Layer 8 of a small transformer language model trained on English Wikipedia (13 layers, counted from 0, width 128). Numbers have three digits each and are written without spaces.
In attention head 2, each number of a token's query is one row of weights dot the token's vector x. The head spreads its attention over the tokens so far by the softmax of query dot key.

Query weights of the head. A number n stands for (n - 500) times 0.0013.
q0: 338782438529562587607430599584628522551405531434584646382430501574514416564540523640547467396516367451566548551565466457509455622500603638530610516521426589451638556371413476503527529528486462517580583518509453471441574635406513490417464477624361468472357395511470393614361617450506469463407445555511413532633466693568407514618433518542416547496673470462321577435555520535560675570510
q1: 464392467542521449546495479462434599438447413474553536559537566377681460463583584476616487321458500408642411454590495513574421450576382475582528470481601505407580571570416392509506469507385579468422462533660438467510544520488569560383626487471453306495470447490536563562531594579477560585532486549535543635617484460585491496519425496494410470618554464488379527409368477442488469680633
q2: 518501471513354491380452466435399458304475450537600567539459627501369545435363293423613331629529643569524574539590518497504573490446477607684623296478480440440455389499414536532556460434455497546411503534436453509537454267491613414457398485506581519504443567516481449565473454536564495503558628533526683444434590486545359586609587423386487473505524601491589430570467548542467537360626
q3: 171640397433441591456502708578522618643620485600510617515542523629489472544383712561422580596449460474519480451659549401556614460275474490704565428590534302424486556450552590403364314683756539472570591547427297373393338385445465535368209606360359486430493152505564421484516782316593441475709474579696603250432658467658470395339444489305587557447451522643411605497459592517478512726358
q4: 640493501457373488348637326490559573453682596533428576504509591563488585582579596434474513699546509607466514516442388487391541477644607498471322618478277331442352592519621439448489475537608442453434324568490568614417410525466458510552360480417592689432489402407509489533596530478412602347532485522503419434466583565418634514388685507464497516506347507280548487504484524453494472360476
q5: 532615544403239523503668472581385406229388515499537392498422516546468547488468546613544471598421433617554551526515554557518499520315559392475496369545494698337650429412525540467693418309499433540398644475619446457433505580484521569465509623561445642511650412573555497545360303381521301554576457585600573564532390671459436459531407515598549438363660333615271445521337500515484383429478
q6: 376415448437644704586532409540390441741553389544561570494379555690688458453376410581589217534536679531560511453504428423367454521359509502449550652521325451583519267404625373437444493511713541471369432454566513535338694414466346483609308365554739543489381495392561536498675752472538534415694549413548486500365613471609458474713426502388439512390459704409903408546570598579577407612474
q7: 482442470443613633579406611549513472507540518578449410341501599552644441690574505598599537322546479610435286474570629459505414457425450483402743471410612492495472591456544445356560536531626465401448706588509323383532571582325445368601374642504441474488430409472499538483539555330519472495556706479526344668393439397797415377604384517444446522518577686524476676403413610525607570686457
q8: 690369570525482578461485661541456406570447570367423483289632498306448494489469380539519517593618553529502244554468503546392556334464630571597790523438401376541570385510534376501636574346486501446403485581293503399495443384537429394531565494575639537433562636642362397444470303567430614296454672532545754597458535374618248433686680632535341472612421709441553586619519609508355588565660
q9: 396443591539743647643431625453461520635540409498610419461602366520411471459379496445483581406472330491648688402425543417552530637306528473410457514557559451411608359390546435401216455301523519433528557329426349451419447525492418419408589550494459421419511643688361412494480481405552551510427548431461507373492370644427682648625408390548554548371603501586466518507646516596528647408418
q10: 401508565551582558522473519455432570577601369508634532585528538420459484566461510416538543491494524498570620496523417464536398418354416503567475496551443507488632511402463510469439398211551514410559611339563539336413533511609615508408480438495497310368549459695444563589475426492521491515520503554602607469500479534505546424567446418397507458557588467620452479524399572491453469560538
q11: 333523447420638560448435568484505643521388480469636549505517593398410516579493504512500451454384584607524481395559457502624538548702523367564367503349384517479543384464590298506692558587536575495511457640406540505471716514676659401359448373396309404573526557475472506403483708550339687417593389637411439557474494532492453520500582488482328531463532386485670497304497514457395572556634
q12: 523571484399396556440762236572405436615345445495649450548440427408452503365430309525509286394419501315511598535439499467547326616525326545480478638667290680503590395374486457449653525488471550597539599358531772464365554313696416488467418518624606638553533582469540449581637544452493462658483368471376333526567594721400560537722373640615499487313620438467698266435728596516498428557310
q13: 550350534612476618456438341629647449450634441647289495469590381443486624625447557447495492280521331524547512425546544535489483392444359408264334498582705668568511607551549635487469401456473498529587593409608600453422510475599452415617563444475569365465615411536657704490670362467493543585462358406561401554383419541408727525356402479629620467623649431550612466522384421338498431556583
q14: 363461445467544414481514530579596471388406430545471515500587556678328523758312462645494557468536461472545402514540465509580393358360461389569458383510521536544359462331415621614443610441613467514490581548444633552438729726562633398532465368430369471601595484644604548417307338457500409542438512419535365517497382377611501498326428482494568398554524483541620622404539573521472481525624
q15: 442474611636567474364470613529561439356457583504524218529434355612276549577310449484310591376479382273397422522379530379628426562573664697542579469623550558419479390341487494489455834512466359461500529414327549526530658401732428532530456556497567530547608667615509311577513686493509525571291935391599510356424721695508673629493542373452459530487543447408198710352627488443401587404485
q16: 449577389505516568326451494657528582563539431523470523337466438552462431538498495390523450393453429588539486436579551386502380399506565680652486487557485410427506420347526422366428575785634628490553513503442553455376681425559643399417277502404433566389384455535460428535630979353465547521480535470531490359404746688651440506582541437351381597540453691306476648488715514547576585493489
q17: 615644534524337497417496397416359540462496612508620475523529457504420591519514606329620600389503520642490580697478645543444608437464500580636476448560392523346573415319424426318654422466581572578448613652502542336495482542521579510268318759358475447347521401614369528483681692393473544406505492546589607337553674831488483366678621442497368424403541562503395413532399488597340528486541
q18: 383338495566747529518477649552535590473368445457604417570622598479558529766443517550375577306486465519584369421437492416637386448675342380450499471280518455591437584418506457489614675474620532392418549482426511342495687717518520450539532349399449429639687597492473649291385376404459529460482508488400269575480458367689420584304439370506447514577505498560672596304501549431465552725570
q19: 572525608441345521583651371440471395398662640558430260561343433535468550489415377573505399673534620523309664494407447473469449528556717360393502541534514504641366464619547607513498556385512398423463481549655531791461516450439412445674582414490622677518561641521541453443499453599467462409540575443441482499408500475233582533466565485575637465527288430478609459654479449506704408228427
q20: 740473479517561465642370508434405526390535554442586443515628594487354466470511247341634485458575601527518418551520461488445445483436591485502600377431536505426592441540555463543688562411531557444441563582421476552358653467534532435606426447442567497419343626611497440581592615515451424334461608501474584705495559510447460424609610495455449413419560634386426554505465564547473481378594
q21: 627458603591442416515525521351438506581519474459477409596589419319288556381344499452387443408428672445542477619481574477643636586363540585660581511465663493653508471528303512481392367582360636424559539658345432475627461285654460507252536573336318265515595657604245429469568588618467686474433464518528616450756529527604428689654566476617409483536509487643662535489602483569390636507476
q22: 311582603497340685494586540618478469424474536573374274427402446639433611571270626636407444538469394543441498395410472549562585654571485364511446551503447531656453480363463514510681564416742514412529521593507551445336784473667436387451335475454465656550667573549576532450559582412442492571398566543641287447476577592459524640322533448527610511450511252538652654424358508473458469479458
q23: 601610440479506369385563450530545520539385647451438695556526316618563535588638637521404567553511433547399592651444579571371401472651498589576327602500385426361508421329569516445542589621600424496407427528581603452566408473502454588522343607501440566571402385423497395560570711385480464520377614431412471307536572766460668448440648505385441429420459572399413509338560452551408494429351
q24: 423467482474390583545552345566381414349378392529436389309507511416316386362400374492694388382446423508577430487522592539648445522438470509428687486597658662550645474462516482564676508400526556418573552634541525583352709538554506546513640440496621446494540624605623402545392430541586467582540406634680466646444522576428361595639363595609483545446727462561408388564527429418460473483638
q25: 525590524512529586577381622481503470370550614460511313418455568575561488468649583524525571434444445701382421448458652560497571573597488416405540431410734498484560575564536504350540466494557438422451549480683325553527522661198460586679517570492538681527431454346503520628480611423496322451453644411471429574465445507479570579469387403371596502450604477461215693457421455519607394514313
q26: 529496515538401581499509435515619535603447404478458418506373574417462504280444618416450447593482483581718602299432502475599654552455390321429390485378704589622501478621420425633619321650549561488675455464503411417630530535534592355360523460439381546580586607390511586230471421343514475599579234626477362513588451445468277559492288513663414521517552329626598425646396576507585554528531
q27: 489509557492671562534389468469436471342631405459514319420418329548409458439467379517543511450361532729598729389542558534582473534315463437448472351550623633489596441417571466447477502340524507415489687339566506531523559498543597530476430439585348379521495548567364558615423548355447452488383607450402448446538403599519490585579428352469459565370483569465252611352467503550691508383460
q28: 366591477414252451443602512554481439417618437513515477489459674516404396403435345624632389742485611454517697474478531515513489443267641553591739436631491538505479461531449599571610423414574487542533556487498382627522317426458607324539474452530335616537525419569527506530314481495502347525660599615525713544449599441537291404502498610548639510585386567648328474604489533495659395473522
q29: 265622539502408681564551586589426470643551529524539291450485544676597530551458658530373452629353610540401670279643581436622506685259553360522496557510521422655370630610515695429317379526639477504688512506470314554425470439339381462422479536340392594476642358504421439387546504487581350505559412495561517346601556422505579531221367490533664616500341413683644561593518647597636515509139
q30: 537504549495477507639434525604365385463472404494499546653526467448594471344557461528561525401585456367567304478409457598488431436510385526523639459532556486452625551615572483560519375522372590553561428437627492496469491465469479567461606618392563476504577483423511484570610422578501517469504548434529630575548578454496437537510350468513495406560550462448375363512515476441467489596513
q31: 533479573552574521570531566530491406542498466423523347486605421584426417430321453567464464428549575474525456619523565408430510556276562325699646545535490320627465487490396468486308505544682520461393453513371391494406476312481417442619372427523541432497431585645490410515671540479542506391468621335611498340559561400593422463489419464475555373514490672477697653531569667615424594529389

Each question shows a short text with each token's key, already scaled and adjusted for position as the last token sees it. A number n stands for (n - 500) times 0.002.

Then comes the last token's vector x. A number n stands for (n - 500) times 0.013.

0 " created": 743487507639392387555612506424352497518421448645638341457436407364409558478500443372612464495566
1 " ex": 624590498693385416594671542398477476449396490523549350530296414319414451498527482395620436552417
2 "clusive": 662525545678511425525613565386389428469395472544483317435403410331400434451469414341686458565486
3 " ": 581559580683389439464528530456469518487459470629532321434269449448442330553351509382677401525439
4 "tri": 526517641626411409467473690485464504543354494586468333464429441582465359559346480329715511591446
5 "bal": 560446540518549417490392657396412469540363405482411291452521331432452446466395478240649523536437
6 " jurisdiction": 550465511469592387477449571254398486529447460471434309434484470308446515483470413305657335537421
7 " where": 682446392598526448634618492492418436575433540647636364467510431279464569463484269437583440493512
8 " ": 613537525690404418471516454539486537501485553746605332497273431441452423484344409435607413461441
x: 398546340671493562482474606557451538550531398544518605461495454622448548550585455587471570510808419478481668500503619478539363437509448580623501553543386507484479424524523564478411453501534427461433415478479545528583528570503395552528596477524457534483441488650545395569404532538156441489453483408304455517458505489556447472483548471527547389428453469462440511417605384591626555563541
Which token does the last token look at most? 7 " where"

0 "-": 700456551718396376508652469485380506495379453697615387451376446428482490518463461399657528414552
1 "French": 586359537690532358530483608427384396475429471592506299438471389404489442381365498308641583501563
2 " in": 675461388649412436538515535547504453508419405520485355467286292398367514431378508306529514507385
3 " the": 662400423638489369636585535511397496590460395472523314397391352412482436392361538352603628460537
4 " group": 634517472537510295642437580362439512594464425453560308493399352407530556348329487332590430502472
5 ".": 665416584649494446520571520431383516532413444754588412490409482366521582425445320433689439391478
6 " Some": 608413417708526467607596536559425446521441637638661305513521359380537553431448416454655598427594
7 " of": 605408404724476427575584494540424392431544555620612326508528345390460534356480409410631679448529
8 " Know": 624516436638487438432530285491457371463390550630460254463510322381543513418551510466661630490454
x: 537517588484534584476513685548497496539654618426465563547458536428550451472445430502471598609523296432460567545622377561546540528504427617414445585573513400516479439618553565382486442485570319345481562485446529476611502580577491558614418418597376403471464437549424629473479583555423482583459481416385595475523582397527420534338402395483445544475507625547490571419642239524683426503428
Which token does the last token look at most, and with what share of its attention? 7 " of", with about 60%

0 " ": 654507548672380384481555463464458540550433442678615393492328435452468475497393495419625442455489
1 "6": 617557557632472399487476499454443552571475448698595407439347422507480509514335452350632403474476
2 "5": 539470493562590372491380495419417520624449381680542393388461393449539559486355448336589440452458
3 " metres": 596461550483490495466400601390381463635363330596460430373483420461481618520398475349611432506452
4 " and": 649474438541489479580511567524464487641462414690537350413439392392421558487421322407598440467512
5 " winning": 650510523559499440581568570444396415524424473529487296449517459400338514483460359316635462543530
6 " with": 692510427538427381564625550474407414474466499570530291488440418436337482451493397367552436551536
7 " ": 579566525624364375471557500545477476468493486658524312497303468490386362506398458415575411531474
8 "6": 595555525547418333470497523560440446503506475705535295477396454544361449484389390393571409552492
x: 539547564639586597536449578547523487556657330314406560495535551501529607416514403614502454460673383517515496539447649474559372527554425554577517355555390533460512506549532614424361512553496497472568551525450555452507573592310515482428611528579518439520376392507412416521432420562435431519439512436324512551495515411579363409507494521439535273535557499495483606520595395536557621630468
Which token does the last token look at most? 6 " with"

0 "9": 710486503657433389514490389456423559607438424659631387456432364388483582476396467383631504437457
1 ".": 640432581669492467483539494455390484555417378744553440408399448394513580445473353429675455408458
2 "7": 562452562623564492484508565457422439558429412786542418345506450408532569512464322418696435428502
3 "9": 509418531568625454516442554422392421586413372728513404326554421394515576490452367386673443438501
4 " m": 593418549483416551500389569488394457732388326713508396387473417520521619523379463418597480506498
5 " |": 629482541506433394526563672507413465643373378717538370478387401535454496523400401374608396498506
6 " |": 617501508539442333499618662453406460548381408684547336540348413496427487469439413351595396495521
7 "\n": 610457533649484367524600553424360542464390485706634338587384470428511497382468442366605525422555
8 "|": 648442468726528427512596473469455540496341521613607404487390401388526567446451443417673592332524
x: 391482544505470463363414474520505500443452513486535499789448475622480519557467445650475458626639425560452581504513346456468444533425548628631514526562510473526453446594603423505576526592525385505485395501538548405478437542442494526563400590573360542510488471532383540504449549469485418533475528572326368415373533511621488496455475521476444210520544554473576560557546448539594685650472
Which two tokens does the last token look at most, in order? 8 "|", 7 "\n"

0 " race": 734455535700427351517503476318447537518378454546557340443424393367491556433408450331715499441479
1 ",": 691434480657517427530530515473472527570482479794587364479351418331496572459404307394585371417502
2 " increased": 714501528641475485465520578441444451564396475682552368404387365302306533483440329372619388514487
3 " technical": 591493584656502442458519642443471409460397497572449280437421380306366472477389398359747379531519
4 " and": 633462491644482449612578657537502435541431456659528251419436379365370452478419313432704488473584
5 " ": 575529569707366388523536515568504486505470506722558281478285453458439332522325421428660439483498
6 "vo": 576493515556356414498436556599483436588369511724505254533357322543467395446330340398604506555433
7 "cation": 572443569425514389527411642416441472629385500711461263462534483395477469525406268383661343488463
8 "al": 535427509425560456474461704452425414518369455619417291426583433299427540498422318316690394476470
x: 529633667372495481468477484470422492397542483481425656493435421576448546432535404544593397549569543507345497582374489518575461500435457480543520431683463567564537379572431472462478610567452401286539443495443687535616562597547550495533580393465446580482574494547452482558524476586500481585539594378262545522382508492517450487406653573463465343483452469522525553430610498502505502752486
Which two tokens does the last token look at most, in order? 7 "cation", 8 "al"

0 " A": 679479474621375401538568462508445515585459489622589359557441407434531503489430507421587543467545
1 "bu": 562447453585497435589444447495478517660483493648497368562472336453659483480429489400524568483503
2 "ja": 504435465527562414585436507425456475633455475621475363498585399425676512495399455396578570467498
3 ",": 644426495555485458594549529488465531621513503691550388520409439380529533481414384427532414434521
4 " ": 586515553588414448517512509523483549588496499689561406489325460452491429532344461433564380469459
5 "Nigeria": 566437436508530384589422509431437500658476465597548367524482454380552540502354441398541407459423
6 " |": 609497523531500406572574595435433544593440464610591420516374464407476523498410382406585359455473
7 " ": 575532574587426426514525547468473558559454499635568401483330490471446424523338466412602366481474
8 "1": 583523568553474413507484582425474573605431476594582425458369494481437488499321453382608372490462
x: 409564436515583502473454481553498572526498440229439633484481581551544562492564525620495362521672466552490522613510698597572414482472439664541619498606332528498424479518382402496487509495410478531482488506388570427432527543393606449521470509537474461500446579601439457556391497501442434481416505506312515524479532530710427472555521480515469273547596491425529456524648346542507581574514
Which token does the last token look at most, and with what share of its attention? 6 " |", with about 40%

0 ".": 672442583666443444466560471440395512558423400756592429465402456384515576473458398442666459414478
1 " At": 747537334684422572470609481432434450491373534579519406510447337355514558528576505391593549459477
2 " the": 649436388714486444568609476517408493556445452476480339434427341402561472407437520382651660442524
3 " ": 571527539743399405539535458533514532528488514571524333497265411496494365477300534381606520456512
4 "2": 609482549734444357576501496477467555594460517555572315463353406539467447504299501356629503429543
5 "0": 622467520690546358610402455456391512554469496471531344395453337532503480484318526299604577466546
6 "0": 544410489629636364590349461455396492602444407506495352356522338471553524442355516323579578435525
7 "2": 493392485599651373613376494448412503648409364526509352346540370440546539423373499354575541414514
8 " World": 605375454608566375602371507430458463566421453451472343366437378469507539387290511312583539454512
x: 548551587343546532534551321404496513561587494526507617568406689405464580525447496507373480632537415384531493578559508587521501528618563454565633451607366418448482489609492389385351525487446321440422379471562574525568552484431454405358421556511320497554450531524522509461503584472524583559524425356231551484490544507537536570500535570542604373405559421480546474518679560557599640620397
Which token does the last token look at most, and with what share of its attention? 7 "2", with about 40%

0 " group": 789495483665374289590557479341398518610413446645645277515443345360524601405384472324679481481522
1 ".": 680423604727507458508567520361350541556407392785613423490360453326562622415418321374722422385445
2 " Some": 636402391782547485638615560512405450568434635671686278508499328316581581444415403398697585418597
3 " of": 639408396818454419583613489537437361425567544666607290494473297358462522341467392358669694454514
4 " Know": 652539414708484437422539249454458335472391544661439205448480268341566520414549500409686651508433
5 "les": 630458438621457478352580590361343336399471526710355203484576360323608484478536370475764525441425
6 "'": 587349545662426558564568546594436284452324578648375258353550428400529435464465406358825648472537
7 "s": 602403507648400515498544724520414325477404477693343196417542335401581399498512390498799562445530
8 " works": 686449612595361600538511687416365490481317558602492224367501409286478571586419381435770351512510
x: 553592553395570490415608593588484402527565550665485580550476529441481513430504468584563492501462471529432604484417500682505572551293481533503660519581459587380408400567454507499366653440536310357497448518495518529508485602538534489524633435528475597448509351609440482377348559468414532555554515376361491498554522494475397472406553417566608303486429615468551408460636350568527545626532
Which token does the last token look at most, and with what share of its attention? 6 "'", with about 50%

0 "0": 689493513642429405519503411471432536599445434620606408448439391431492559499417489403621507455478
1 " m": 595458541534423516519402509493424490724425337626529428412437391522532589527393522412556506510490
2 " |": 617500524522469396525539604478425495642413391676552395485385403496498488543420428372576410496489
3 " |": 595505502536485361509583618435420483567411414661555374518370424465467495496448418362575397488506
4 "\n": 595467523629500400525581533426381540487413481684618376559404472417521508413480441381584509438533
5 "|": 623455470694529444522578473466459536510375511593595427481406416393530561466459448418636572365517
6 " ": 565507545739451448510541438480493538504444534620580398483341422444526450481396493431649549419511
7 "2": 584479543741473430517531438460477541536440541605607394476399414460522507482415480431665559399530
8 "0": 603476503706526423523453429448414525522439538568574412452442347480554542450396485372619605429519
x: 279583413532523400374540449584527530500503517316500552524495599546564561551453464440543497709493425430428483492585599542474415525518567617573641447560487496562570447477419435362462524527558468508477500582493577332623537507425463433642425573555386474532428526590496450457477576466443452641504408613285439426425463371658479427375446542472510358536639496507559593487555430560597789561370
Which token does the last token look at most? 5 "|"

0 " died": 652484535589440444525564500427420522543401439578599407457455446399465562507511477438606492495533
1 " at": 713504459577413488554615493413433476521438454528549437442435438440438509514530508415573505510503
2 " the": 628469435595477416575604510496410487544453423499521375410445434438478452462462505411595559502529
3 " age": 649495513571451494460527471465461448570420444468452372416403448394445509474570411437572532545438
4 " of": 616489409571497493467543510479437456500447409552485392401461407366429534486534421436614513494432
5 " fifteen": 570497442553534485452466428449441448544446399546493401364507395401445557468486418451625516553436
6 " in": 605503413551474497470471443532518449536428396520463401407412387416388540480471470426567504502386
7 " ": 581567482600419475443478407508515508526509445569523404443334428461421435504426496455577458518392
8 "1": 618568484605419467441453450488519524543521478526537431478331417495418473507386501414568481532403
x: 480670411573569528451507579609494635479504355384455748478450615577528605431600530587460484462556440531517499490601636604462325401394397594537530471582340619517488493518503442490393422483358456485540464444526537345453536610466514562466576578545475441496421403581407361572402522515495455525460398468277513506568514583673484443409422534514544348521651436546432468525589424520524675587420
Which token does the last token look at most, and with what share of its attention? 8 "1", with about 40%